Layer 6 of a small transformer language model trained on English Wikipedia (9 layers, counted from 0, width 128).
A neuron's activation on a vector x is GELU(gate . x) times (in . x), where the dot is the dot product.
The model reads these tokens: "ction" " power" " of" " the" " s" "ails" "," " can" " be" " co" "ordin"

The vector x that enters this layer's MLP at each token. A number n stands for (n - 500) times 0.0082.
0 "ction": 774 617 436 614 460 586 599 407 398 530 634 389 530 557 456 434 424 595 498 432 466 457 605 628 559 416 458 431 717 319 514 618 411 403 426 319 506 514 595 538 607 318 389 495 570 495 488 620 454 444 704 536 571 607 448 405 482 518 504 565 568 466 463 549 482 267 372 528 473 634 489 554 819 353 472 725 478 341 485 532 460 582 515 387 337 685 602 633 569 535 662 380 501 421 576 586 574 564 566 660 472 443 646 499 761 440 576 339 623 597 547 482 440 358 640 711 566 590 371 549 599 425 451 478 404 396 494 402
1 " power": 705 723 420 535 584 633 572 337 515 760 660 542 545 472 501 275 470 448 513 496 743 321 637 485 478 577 464 547 563 350 530 655 598 544 445 410 617 667 327 543 498 434 429 473 411 492 282 641 417 490 535 345 360 598 553 559 402 405 503 286 377 417 388 489 285 568 516 594 516 568 421 745 643 569 606 674 453 516 590 371 415 443 424 583 349 587 557 288 669 501 675 397 419 638 468 545 381 423 442 438 431 683 581 578 616 504 501 334 688 563 391 516 339 481 621 550 491 562 524 509 472 450 359 412 471 339 599 579
2 " of": 848 612 517 554 606 426 537 563 518 562 530 367 569 544 508 303 458 374 562 592 582 440 521 478 550 561 302 547 502 454 572 489 704 469 351 461 556 564 271 476 442 406 449 517 623 460 389 579 464 366 634 419 375 690 358 612 260 545 512 381 358 436 506 409 351 408 599 496 531 629 389 687 590 439 574 532 501 378 412 594 339 393 486 502 500 687 513 483 415 491 525 453 438 535 600 520 469 509 408 443 383 568 475 731 818 400 475 499 616 568 512 476 492 363 680 596 505 706 511 409 522 417 453 693 375 559 595 629
3 " the": 974 736 496 552 510 494 662 480 441 476 423 472 526 483 481 422 507 597 429 633 511 444 516 473 655 601 537 518 544 389 417 541 603 443 424 466 463 575 483 444 545 383 410 517 572 427 501 585 354 512 594 363 231 534 416 585 417 576 571 499 273 462 494 414 454 449 569 433 524 492 406 669 522 511 418 455 312 323 536 555 409 407 548 536 453 712 509 581 405 588 616 523 433 468 467 574 431 411 506 496 447 678 528 587 930 655 567 503 508 565 483 468 460 481 582 612 408 493 486 573 631 379 508 541 431 363 507 412
4 " s": 505 801 587 507 615 503 668 477 430 572 506 476 465 574 557 449 514 439 487 618 524 417 606 529 647 595 527 518 529 594 387 661 502 555 434 313 284 688 363 370 548 281 500 387 563 531 356 467 386 519 566 307 451 521 500 573 371 437 675 305 538 344 507 491 495 541 381 662 430 499 490 785 292 346 525 589 340 342 603 519 372 486 398 466 524 622 486 556 531 543 566 570 605 652 426 325 359 265 463 525 327 827 463 439 635 454 623 495 428 597 555 331 495 657 515 633 601 453 372 373 542 503 617 625 331 317 481 408
5 "ails": 651 752 503 650 536 573 571 475 451 558 621 598 729 353 474 416 448 540 614 537 546 328 595 428 495 589 441 547 459 558 395 633 651 642 406 611 421 522 424 519 470 361 602 553 527 470 376 434 323 569 571 524 560 505 470 455 480 530 793 195 377 403 319 384 383 540 418 581 592 619 381 683 523 388 543 715 478 485 609 403 475 496 527 460 499 525 452 410 755 529 611 444 424 638 533 509 520 161 621 561 290 431 556 547 686 583 460 480 544 490 440 478 421 381 578 654 633 526 602 333 492 663 310 564 306 378 472 671
6 ",": 884 470 659 519 457 641 466 525 525 713 578 421 511 592 600 661 550 470 522 531 533 416 478 476 484 540 470 460 414 574 568 641 719 427 361 425 543 449 436 537 601 311 515 384 569 598 563 549 453 440 673 430 449 619 427 677 508 515 580 274 237 435 480 415 498 472 613 581 440 450 419 821 565 513 556 718 591 408 485 441 505 400 554 540 515 688 405 388 551 514 562 415 616 482 563 500 444 561 488 509 318 581 480 485 754 417 538 466 462 495 538 379 479 391 542 659 647 648 353 363 537 344 547 461 413 469 673 662
7 " can": 579 446 365 522 446 769 623 571 323 770 597 465 552 629 429 501 579 389 452 621 570 535 573 226 416 581 274 561 506 563 574 702 605 605 432 578 612 418 304 485 439 402 494 441 611 656 455 651 531 475 652 239 516 518 461 623 369 548 545 385 427 428 467 538 420 486 619 575 618 501 515 613 608 331 378 684 468 560 501 448 432 441 617 603 693 711 456 295 645 586 604 465 595 340 521 481 422 219 372 564 404 645 669 584 541 474 549 470 522 694 631 415 512 531 632 426 768 489 474 406 534 458 445 514 386 358 571 551
8 " be": 731 608 443 582 480 517 502 524 410 732 546 666 608 526 600 383 521 506 390 440 534 334 537 369 462 459 356 655 530 498 679 490 563 443 509 554 435 499 356 519 478 462 502 414 635 643 352 524 521 499 464 418 572 603 519 726 367 573 603 308 268 372 618 484 334 483 751 627 473 517 445 719 552 592 481 640 447 569 423 581 304 437 517 640 643 610 648 495 606 497 444 449 659 370 629 384 670 331 558 494 357 382 612 581 588 568 449 526 484 631 609 362 514 679 630 618 548 593 257 378 543 373 343 384 510 693 423 414
9 " co": 631 652 456 508 557 587 582 472 426 686 510 362 603 653 562 400 526 390 517 426 622 427 650 400 442 538 595 504 513 430 409 660 653 647 561 564 460 454 136 321 591 471 585 422 468 495 391 624 317 498 507 541 528 554 618 713 438 507 314 305 349 293 605 506 355 543 680 508 567 466 578 697 484 476 686 591 392 517 493 464 218 478 640 672 473 613 546 379 737 480 485 625 583 504 554 462 453 627 463 526 596 458 635 622 442 468 487 404 586 687 416 432 546 750 510 735 560 583 461 582 674 462 388 568 467 492 554 225
10 "ordin": 600 768 429 547 551 530 624 594 649 664 629 400 513 564 565 365 602 413 613 617 579 329 570 386 524 673 563 580 525 514 323 652 737 507 386 597 326 588 324 397 600 460 552 476 644 488 458 763 392 469 472 559 557 531 521 591 415 372 435 473 234 462 533 380 427 400 760 568 488 494 550 647 608 447 671 557 494 517 554 465 472 515 463 676 448 614 552 620 785 365 555 451 363 553 333 326 447 562 472 312 689 615 613 606 366 522 364 397 458 547 546 465 491 498 589 587 575 557 477 341 564 538 463 246 389 585 600 320

Each question shows the input weights of one neuron of the MLP. A number n stands for (n - 500) times 0.003.

n120 gate: 494 365 459 544 399 613 419 447 657 481 555 451 517 384 315 433 350 578 535 590 655 362 468 435 544 588 639 307 367 494 506 528 525 471 327 506 722 424 536 597 335 552 551 438 541 591 631 564 408 557 408 456 624 555 409 514 421 646 517 579 398 518 463 286 540 541 520 400 520 349 424 494 509 417 364 333 545 651 527 338 450 846 651 390 687 347 334 454 429 560 440 497 402 450 399 521 577 610 486 554 389 552 509 583 492 459 574 526 468 511 558 491 503 407 456 537 462 465 669 544 609 454 461 566 485 654 520 558
n120 in: 557 425 617 512 677 542 659 585 494 458 325 703 315 522 493 478 543 426 596 491 838 392 413 542 619 418 277 380 519 481 388 525 377 420 454 424 616 660 329 412 474 423 349 585 545 353 468 632 664 650 576 552 500 442 513 420 355 416 413 619 449 639 542 741 371 500 377 457 648 441 539 469 385 449 487 425 446 369 708 480 523 431 563 545 471 627 465 369 604 497 475 445 513 675 561 507 350 488 437 595 357 422 437 513 611 610 490 581 882 459 571 552 513 465 603 436 630 575 506 614 351 490 642 503 545 577 558 651
It fires most on token 7 " can"

n340 gate: 405 462 606 671 555 369 452 503 392 395 368 584 414 372 603 541 568 620 571 323 558 639 551 407 362 517 564 406 611 509 613 462 520 437 636 485 545 430 482 422 596 578 570 612 392 457 497 614 686 329 347 557 480 497 391 530 446 301 605 393 420 408 503 382 538 579 494 580 619 402 584 520 441 610 488 415 365 376 463 427 382 469 403 331 568 758 388 450 602 485 544 593 512 542 419 421 324 500 529 697 548 341 529 527 643 584 574 455 673 585 539 566 473 503 721 594 651 387 497 606 543 622 432 509 449 664 584 321
n340 in: 623 526 641 545 509 432 586 548 435 366 608 423 471 405 383 376 660 432 533 509 538 462 622 458 518 621 477 431 506 464 541 555 466 346 458 401 463 512 482 605 506 274 308 524 655 403 569 429 427 462 474 381 520 476 503 465 607 485 518 560 282 500 497 461 660 385 491 603 515 640 404 345 553 434 609 446 381 517 439 651 545 448 439 532 789 413 556 341 280 466 629 461 595 518 580 581 431 494 477 605 644 339 588 461 494 225 238 557 413 433 551 536 512 604 402 466 365 545 539 631 632 607 579 540 608 457 503 346
It fires most on token 3 " the"

n694 gate: 446 519 676 538 371 392 399 407 400 563 517 514 486 560 512 608 406 354 497 364 517 523 440 395 546 486 458 437 380 589 384 558 426 454 419 489 568 601 548 722 349 403 539 786 557 390 580 598 515 619 379 594 530 546 532 494 451 465 260 616 511 479 568 425 492 581 615 382 434 433 629 560 593 530 662 612 483 497 523 549 445 579 590 531 622 630 534 557 592 715 320 681 570 460 574 408 509 527 337 430 506 594 418 497 557 497 482 512 523 435 511 451 352 457 640 269 494 375 466 522 599 432 259 399 437 448 391 449
n694 in: 745 483 558 606 552 523 534 500 609 629 411 423 568 594 422 478 438 628 543 398 497 548 623 556 540 367 542 558 352 437 407 420 571 565 520 464 422 419 402 391 483 509 539 414 394 358 532 546 765 641 570 543 646 580 587 647 529 517 463 533 392 653 452 523 475 416 520 547 457 328 626 589 395 326 375 365 528 467 339 413 287 597 618 443 370 460 393 393 594 339 427 468 444 451 494 396 422 646 489 581 624 463 534 645 481 382 655 399 460 486 549 532 292 463 486 548 451 358 655 557 494 491 485 465 578 409 640 560
On which token does it fire most, and how strongly? 9 " co", at about 10

n106 gate: 573 389 530 520 603 529 420 443 470 448 455 450 283 574 509 552 607 426 344 678 578 491 598 617 509 309 468 449 500 494 556 437 268 406 659 335 525 590 615 619 512 559 494 473 461 440 482 559 551 526 433 610 497 464 590 591 628 482 488 414 525 384 277 222 471 569 453 403 598 539 452 562 553 478 465 599 343 391 500 497 461 318 596 541 406 590 515 474 434 695 766 482 318 420 382 644 482 514 555 462 398 417 582 533 545 533 336 620 461 523 396 718 380 476 450 646 405 630 583 350 566 482 354 439 613 548 548 509
n106 in: 602 461 481 410 482 516 698 459 481 584 475 597 519 603 339 606 726 484 220 382 391 695 478 658 610 512 564 642 581 623 553 515 521 484 465 442 609 323 453 633 850 550 641 604 516 564 557 619 602 401 429 597 533 475 557 512 321 450 569 458 573 574 491 392 289 630 625 641 587 305 575 530 469 619 472 563 619 524 468 417 472 555 497 488 432 522 303 488 506 490 469 447 500 513 544 478 589 307 445 577 592 482 534 506 515 525 468 393 421 448 519 330 475 422 462 497 796 455 575 530 681 257 407 403 654 365 547 544
On which two tokens does it fire most, strongest first? 6 ",", 1 " power"

n102 gate: 665 584 515 412 556 468 444 550 523 449 454 480 534 420 611 595 670 610 552 556 570 406 639 595 370 732 463 509 560 535 474 506 255 356 468 353 598 573 508 459 480 480 413 561 517 606 552 582 547 412 568 509 578 411 649 358 500 500 434 528 324 625 540 596 424 497 506 506 630 459 474 462 583 518 374 430 511 489 373 518 317 527 713 612 629 649 412 434 486 453 466 622 642 396 411 503 354 434 455 304 491 468 486 687 506 468 609 608 518 554 459 375 468 394 549 276 517 703 364 486 506 362 420 443 546 583 292 425
n102 in: 500 699 390 553 582 506 434 389 391 440 382 435 343 456 631 548 658 524 436 454 666 503 432 448 488 603 509 740 488 373 512 588 469 482 393 532 489 518 671 530 735 338 434 598 438 548 713 531 545 424 509 465 583 347 166 721 494 503 621 511 347 482 450 601 437 655 379 480 412 545 408 480 410 370 424 390 457 520 376 473 604 373 529 526 427 390 526 483 325 452 361 473 597 571 550 551 482 654 497 477 423 503 633 596 503 530 624 441 473 639 314 417 497 535 579 438 485 557 462 517 432 459 367 597 583 574 615 435
It fires most on token 3 " the"

n91 gate: 421 506 439 503 588 646 500 702 520 508 396 394 372 514 451 675 405 664 434 645 455 540 454 592 543 239 587 538 380 385 449 525 577 612 485 545 467 387 604 598 489 394 528 497 549 485 425 620 547 543 520 443 556 534 317 415 546 480 583 469 628 639 531 581 629 436 405 489 242 615 483 576 417 449 566 375 466 447 497 477 491 450 393 374 631 436 528 403 234 491 517 462 582 656 414 509 416 522 441 364 529 444 475 593 368 659 618 457 631 517 437 326 506 586 402 602 465 459 566 527 583 451 568 461 624 428 736 374
n91 in: 572 473 459 437 287 277 605 458 658 430 408 570 503 484 554 613 536 459 516 485 500 409 532 447 608 431 534 341 320 541 491 476 533 478 436 630 494 494 380 420 462 595 154 449 478 391 487 578 506 516 743 405 463 560 503 569 554 733 557 549 456 298 585 692 454 702 551 527 528 474 703 398 440 513 440 596 420 433 461 474 573 386 472 271 547 369 394 509 574 653 453 516 432 602 446 516 513 656 466 267 344 515 618 526 527 427 299 580 558 702 497 535 622 664 484 639 408 484 640 419 295 598 558 709 389 436 475 547
It fires most on token 4 " s"

n440 gate: 500 466 745 336 400 606 468 470 527 374 563 408 362 571 392 471 286 618 318 520 494 374 450 614 613 559 471 598 745 664 368 589 443 456 545 628 472 440 482 422 657 394 462 566 467 653 589 638 464 450 625 503 489 461 620 409 447 613 381 509 431 683 600 467 451 515 316 469 589 455 384 480 362 581 367 497 439 491 658 422 503 530 480 521 571 812 462 655 696 473 599 414 594 506 636 524 437 466 512 582 446 431 369 590 477 554 458 623 545 480 482 497 671 677 432 463 452 503 500 472 417 556 357 570 440 614 568 468
n440 in: 403 516 467 390 633 402 676 457 549 582 378 408 399 474 570 573 466 375 425 560 535 506 559 506 421 360 513 480 441 329 448 398 603 565 566 513 528 314 526 398 566 539 583 467 566 473 487 694 483 464 461 625 411 539 344 494 339 434 372 503 634 534 669 752 555 750 497 484 497 547 464 544 315 659 611 566 211 380 577 443 404 372 374 640 366 547 510 500 621 669 668 569 550 698 395 692 330 596 581 678 560 531 371 630 591 642 416 493 473 684 470 520 567 461 510 631 206 463 299 707 573 572 382 605 533 554 638 559
It fires most on token 3 " the"

n139 gate: 476 545 379 397 524 515 731 522 512 415 593 503 518 460 360 533 529 568 451 449 566 421 426 615 408 468 410 543 349 590 473 372 577 528 534 479 407 603 467 565 558 528 678 369 701 603 695 708 459 436 379 531 482 522 484 552 395 516 623 744 620 430 283 500 518 616 497 470 353 620 754 427 509 523 374 360 488 595 528 472 553 538 624 500 570 553 570 634 515 554 382 410 528 571 454 512 425 631 370 548 369 586 276 413 594 562 595 447 459 512 596 339 447 460 546 271 360 585 429 397 360 561 279 634 351 627 346 356
n139 in: 483 329 416 473 577 344 545 450 280 195 486 458 593 452 398 375 532 441 469 439 497 431 493 441 374 378 497 465 469 409 607 443 260 597 444 247 490 486 546 616 364 521 425 651 353 419 580 530 450 469 651 510 780 726 553 534 563 518 479 480 381 522 479 482 640 557 559 784 483 685 567 368 341 639 282 296 459 527 611 546 507 378 545 514 479 684 596 679 687 561 651 479 668 507 597 507 518 457 490 562 486 682 455 666 693 539 742 644 380 486 350 479 761 615 521 664 532 472 399 580 476 413 278 532 482 624 381 493
It fires most on token 4 " s"

n485 gate: 472 464 612 647 456 492 527 303 577 385 551 540 345 364 497 470 620 631 520 552 522 584 531 623 571 454 436 486 457 463 421 621 522 441 650 483 556 742 437 420 420 608 536 555 569 454 534 573 358 483 464 452 577 304 497 607 415 586 244 638 611 477 610 517 556 538 423 325 568 610 597 648 523 395 409 322 486 453 357 413 331 675 587 503 319 448 430 475 611 602 466 434 471 551 372 552 465 508 553 461 549 559 478 543 492 520 424 428 506 469 423 600 327 480 625 712 672 604 509 549 462 508 430 479 348 560 337 452
n485 in: 433 598 342 459 559 540 556 475 460 429 401 577 515 414 596 322 510 482 384 431 521 500 491 517 469 252 629 540 466 451 683 387 594 252 550 470 645 668 717 540 546 733 527 519 444 406 605 532 500 409 654 392 527 503 565 679 386 618 448 322 494 547 418 413 494 372 648 524 518 560 410 474 543 468 411 537 587 574 557 363 683 591 346 598 396 438 582 603 350 509 482 590 522 485 482 279 531 325 473 533 646 417 681 622 609 370 481 460 438 545 222 497 634 466 423 445 373 584 555 567 550 497 393 395 488 391 395 589
On which three tokens does it fire most, strongest first? 1 " power", 0 "ction", 3 " the"

n513 gate: 533 462 469 512 538 388 612 444 341 514 389 528 279 524 380 417 440 515 354 444 352 554 561 489 420 361 390 380 430 472 439 553 459 266 627 527 595 491 540 559 552 427 494 352 583 497 491 322 375 470 515 601 515 304 546 349 460 562 252 568 384 440 467 571 557 488 586 386 527 425 439 433 461 413 509 321 679 639 447 559 355 481 413 512 448 568 569 409 619 242 410 371 556 650 643 525 444 532 650 674 614 429 476 630 541 503 556 284 562 310 417 383 519 342 479 631 555 540 580 404 476 515 356 342 518 506 276 606
n513 in: 615 546 500 507 460 493 478 643 314 532 459 490 391 500 802 234 390 569 510 327 397 524 304 474 435 409 487 483 507 517 561 663 576 592 507 487 386 611 364 576 260 421 302 261 514 507 793 510 672 507 578 576 646 448 514 568 503 386 383 427 503 634 537 628 524 371 514 454 617 542 638 301 643 471 702 659 302 450 440 636 365 511 422 630 476 427 449 544 296 638 365 597 507 472 521 434 427 490 584 683 642 481 476 566 615 631 609 465 559 459 465 400 382 531 387 788 611 476 424 270 434 705 507 543 493 639 441 302
It fires most on token 0 "ction"

n364 gate: 485 261 692 489 397 376 711 588 554 527 488 354 574 370 654 555 497 673 420 549 219 385 560 517 569 362 619 449 565 437 450 647 378 613 521 523 477 590 492 686 494 574 497 425 596 482 377 616 503 406 494 348 474 381 500 403 473 464 601 592 693 439 432 383 346 533 560 466 464 399 566 531 618 484 405 407 532 227 531 415 693 589 465 349 571 569 330 580 645 521 609 665 515 608 464 542 524 480 541 532 515 478 523 542 529 461 723 494 461 491 623 359 421 527 574 359 521 476 479 611 549 556 448 432 461 471 363 524
n364 in: 497 616 645 363 282 398 614 503 713 402 634 448 517 660 503 523 433 606 408 563 400 534 466 381 586 519 767 535 466 448 524 536 513 367 337 500 561 562 415 597 610 517 312 434 497 416 476 477 266 307 385 387 520 500 292 382 548 459 308 626 443 832 425 542 426 664 545 490 572 419 293 552 588 691 650 424 520 639 546 420 382 563 487 330 429 538 480 439 503 518 456 393 486 658 582 316 330 425 577 547 593 452 699 465 795 590 640 483 639 362 658 407 382 336 438 457 486 270 359 601 616 486 549 426 641 619 490 408
It fires most on token 0 "ction"

n689 gate: 591 518 621 521 444 411 414 522 491 475 389 648 804 509 429 681 354 341 494 673 607 530 482 690 297 532 350 587 399 519 546 396 453 482 460 518 567 733 514 460 552 543 626 509 367 375 512 673 353 579 443 525 515 457 572 482 561 466 469 556 520 579 418 680 503 425 642 426 433 415 395 389 619 345 549 373 647 387 459 369 485 635 503 555 594 662 436 318 724 320 406 497 487 401 567 528 525 538 539 678 630 500 566 550 427 540 415 317 332 376 371 361 534 476 439 587 553 491 568 644 536 601 506 500 593 429 349 509
n689 in: 433 522 614 644 655 638 542 369 349 619 529 377 232 590 559 441 460 519 670 459 466 462 516 431 416 433 531 513 403 626 640 522 438 571 451 342 317 373 443 526 516 413 396 611 442 451 484 592 612 398 510 378 575 697 281 573 461 623 687 307 515 440 580 572 478 690 516 497 577 516 655 588 462 524 346 468 509 528 434 775 337 460 418 414 551 360 500 494 384 603 376 364 325 513 558 471 431 476 497 281 406 566 538 484 411 494 553 507 559 456 332 503 608 539 732 416 299 372 584 276 494 484 434 620 519 754 393 436
It fires most on token 9 " co"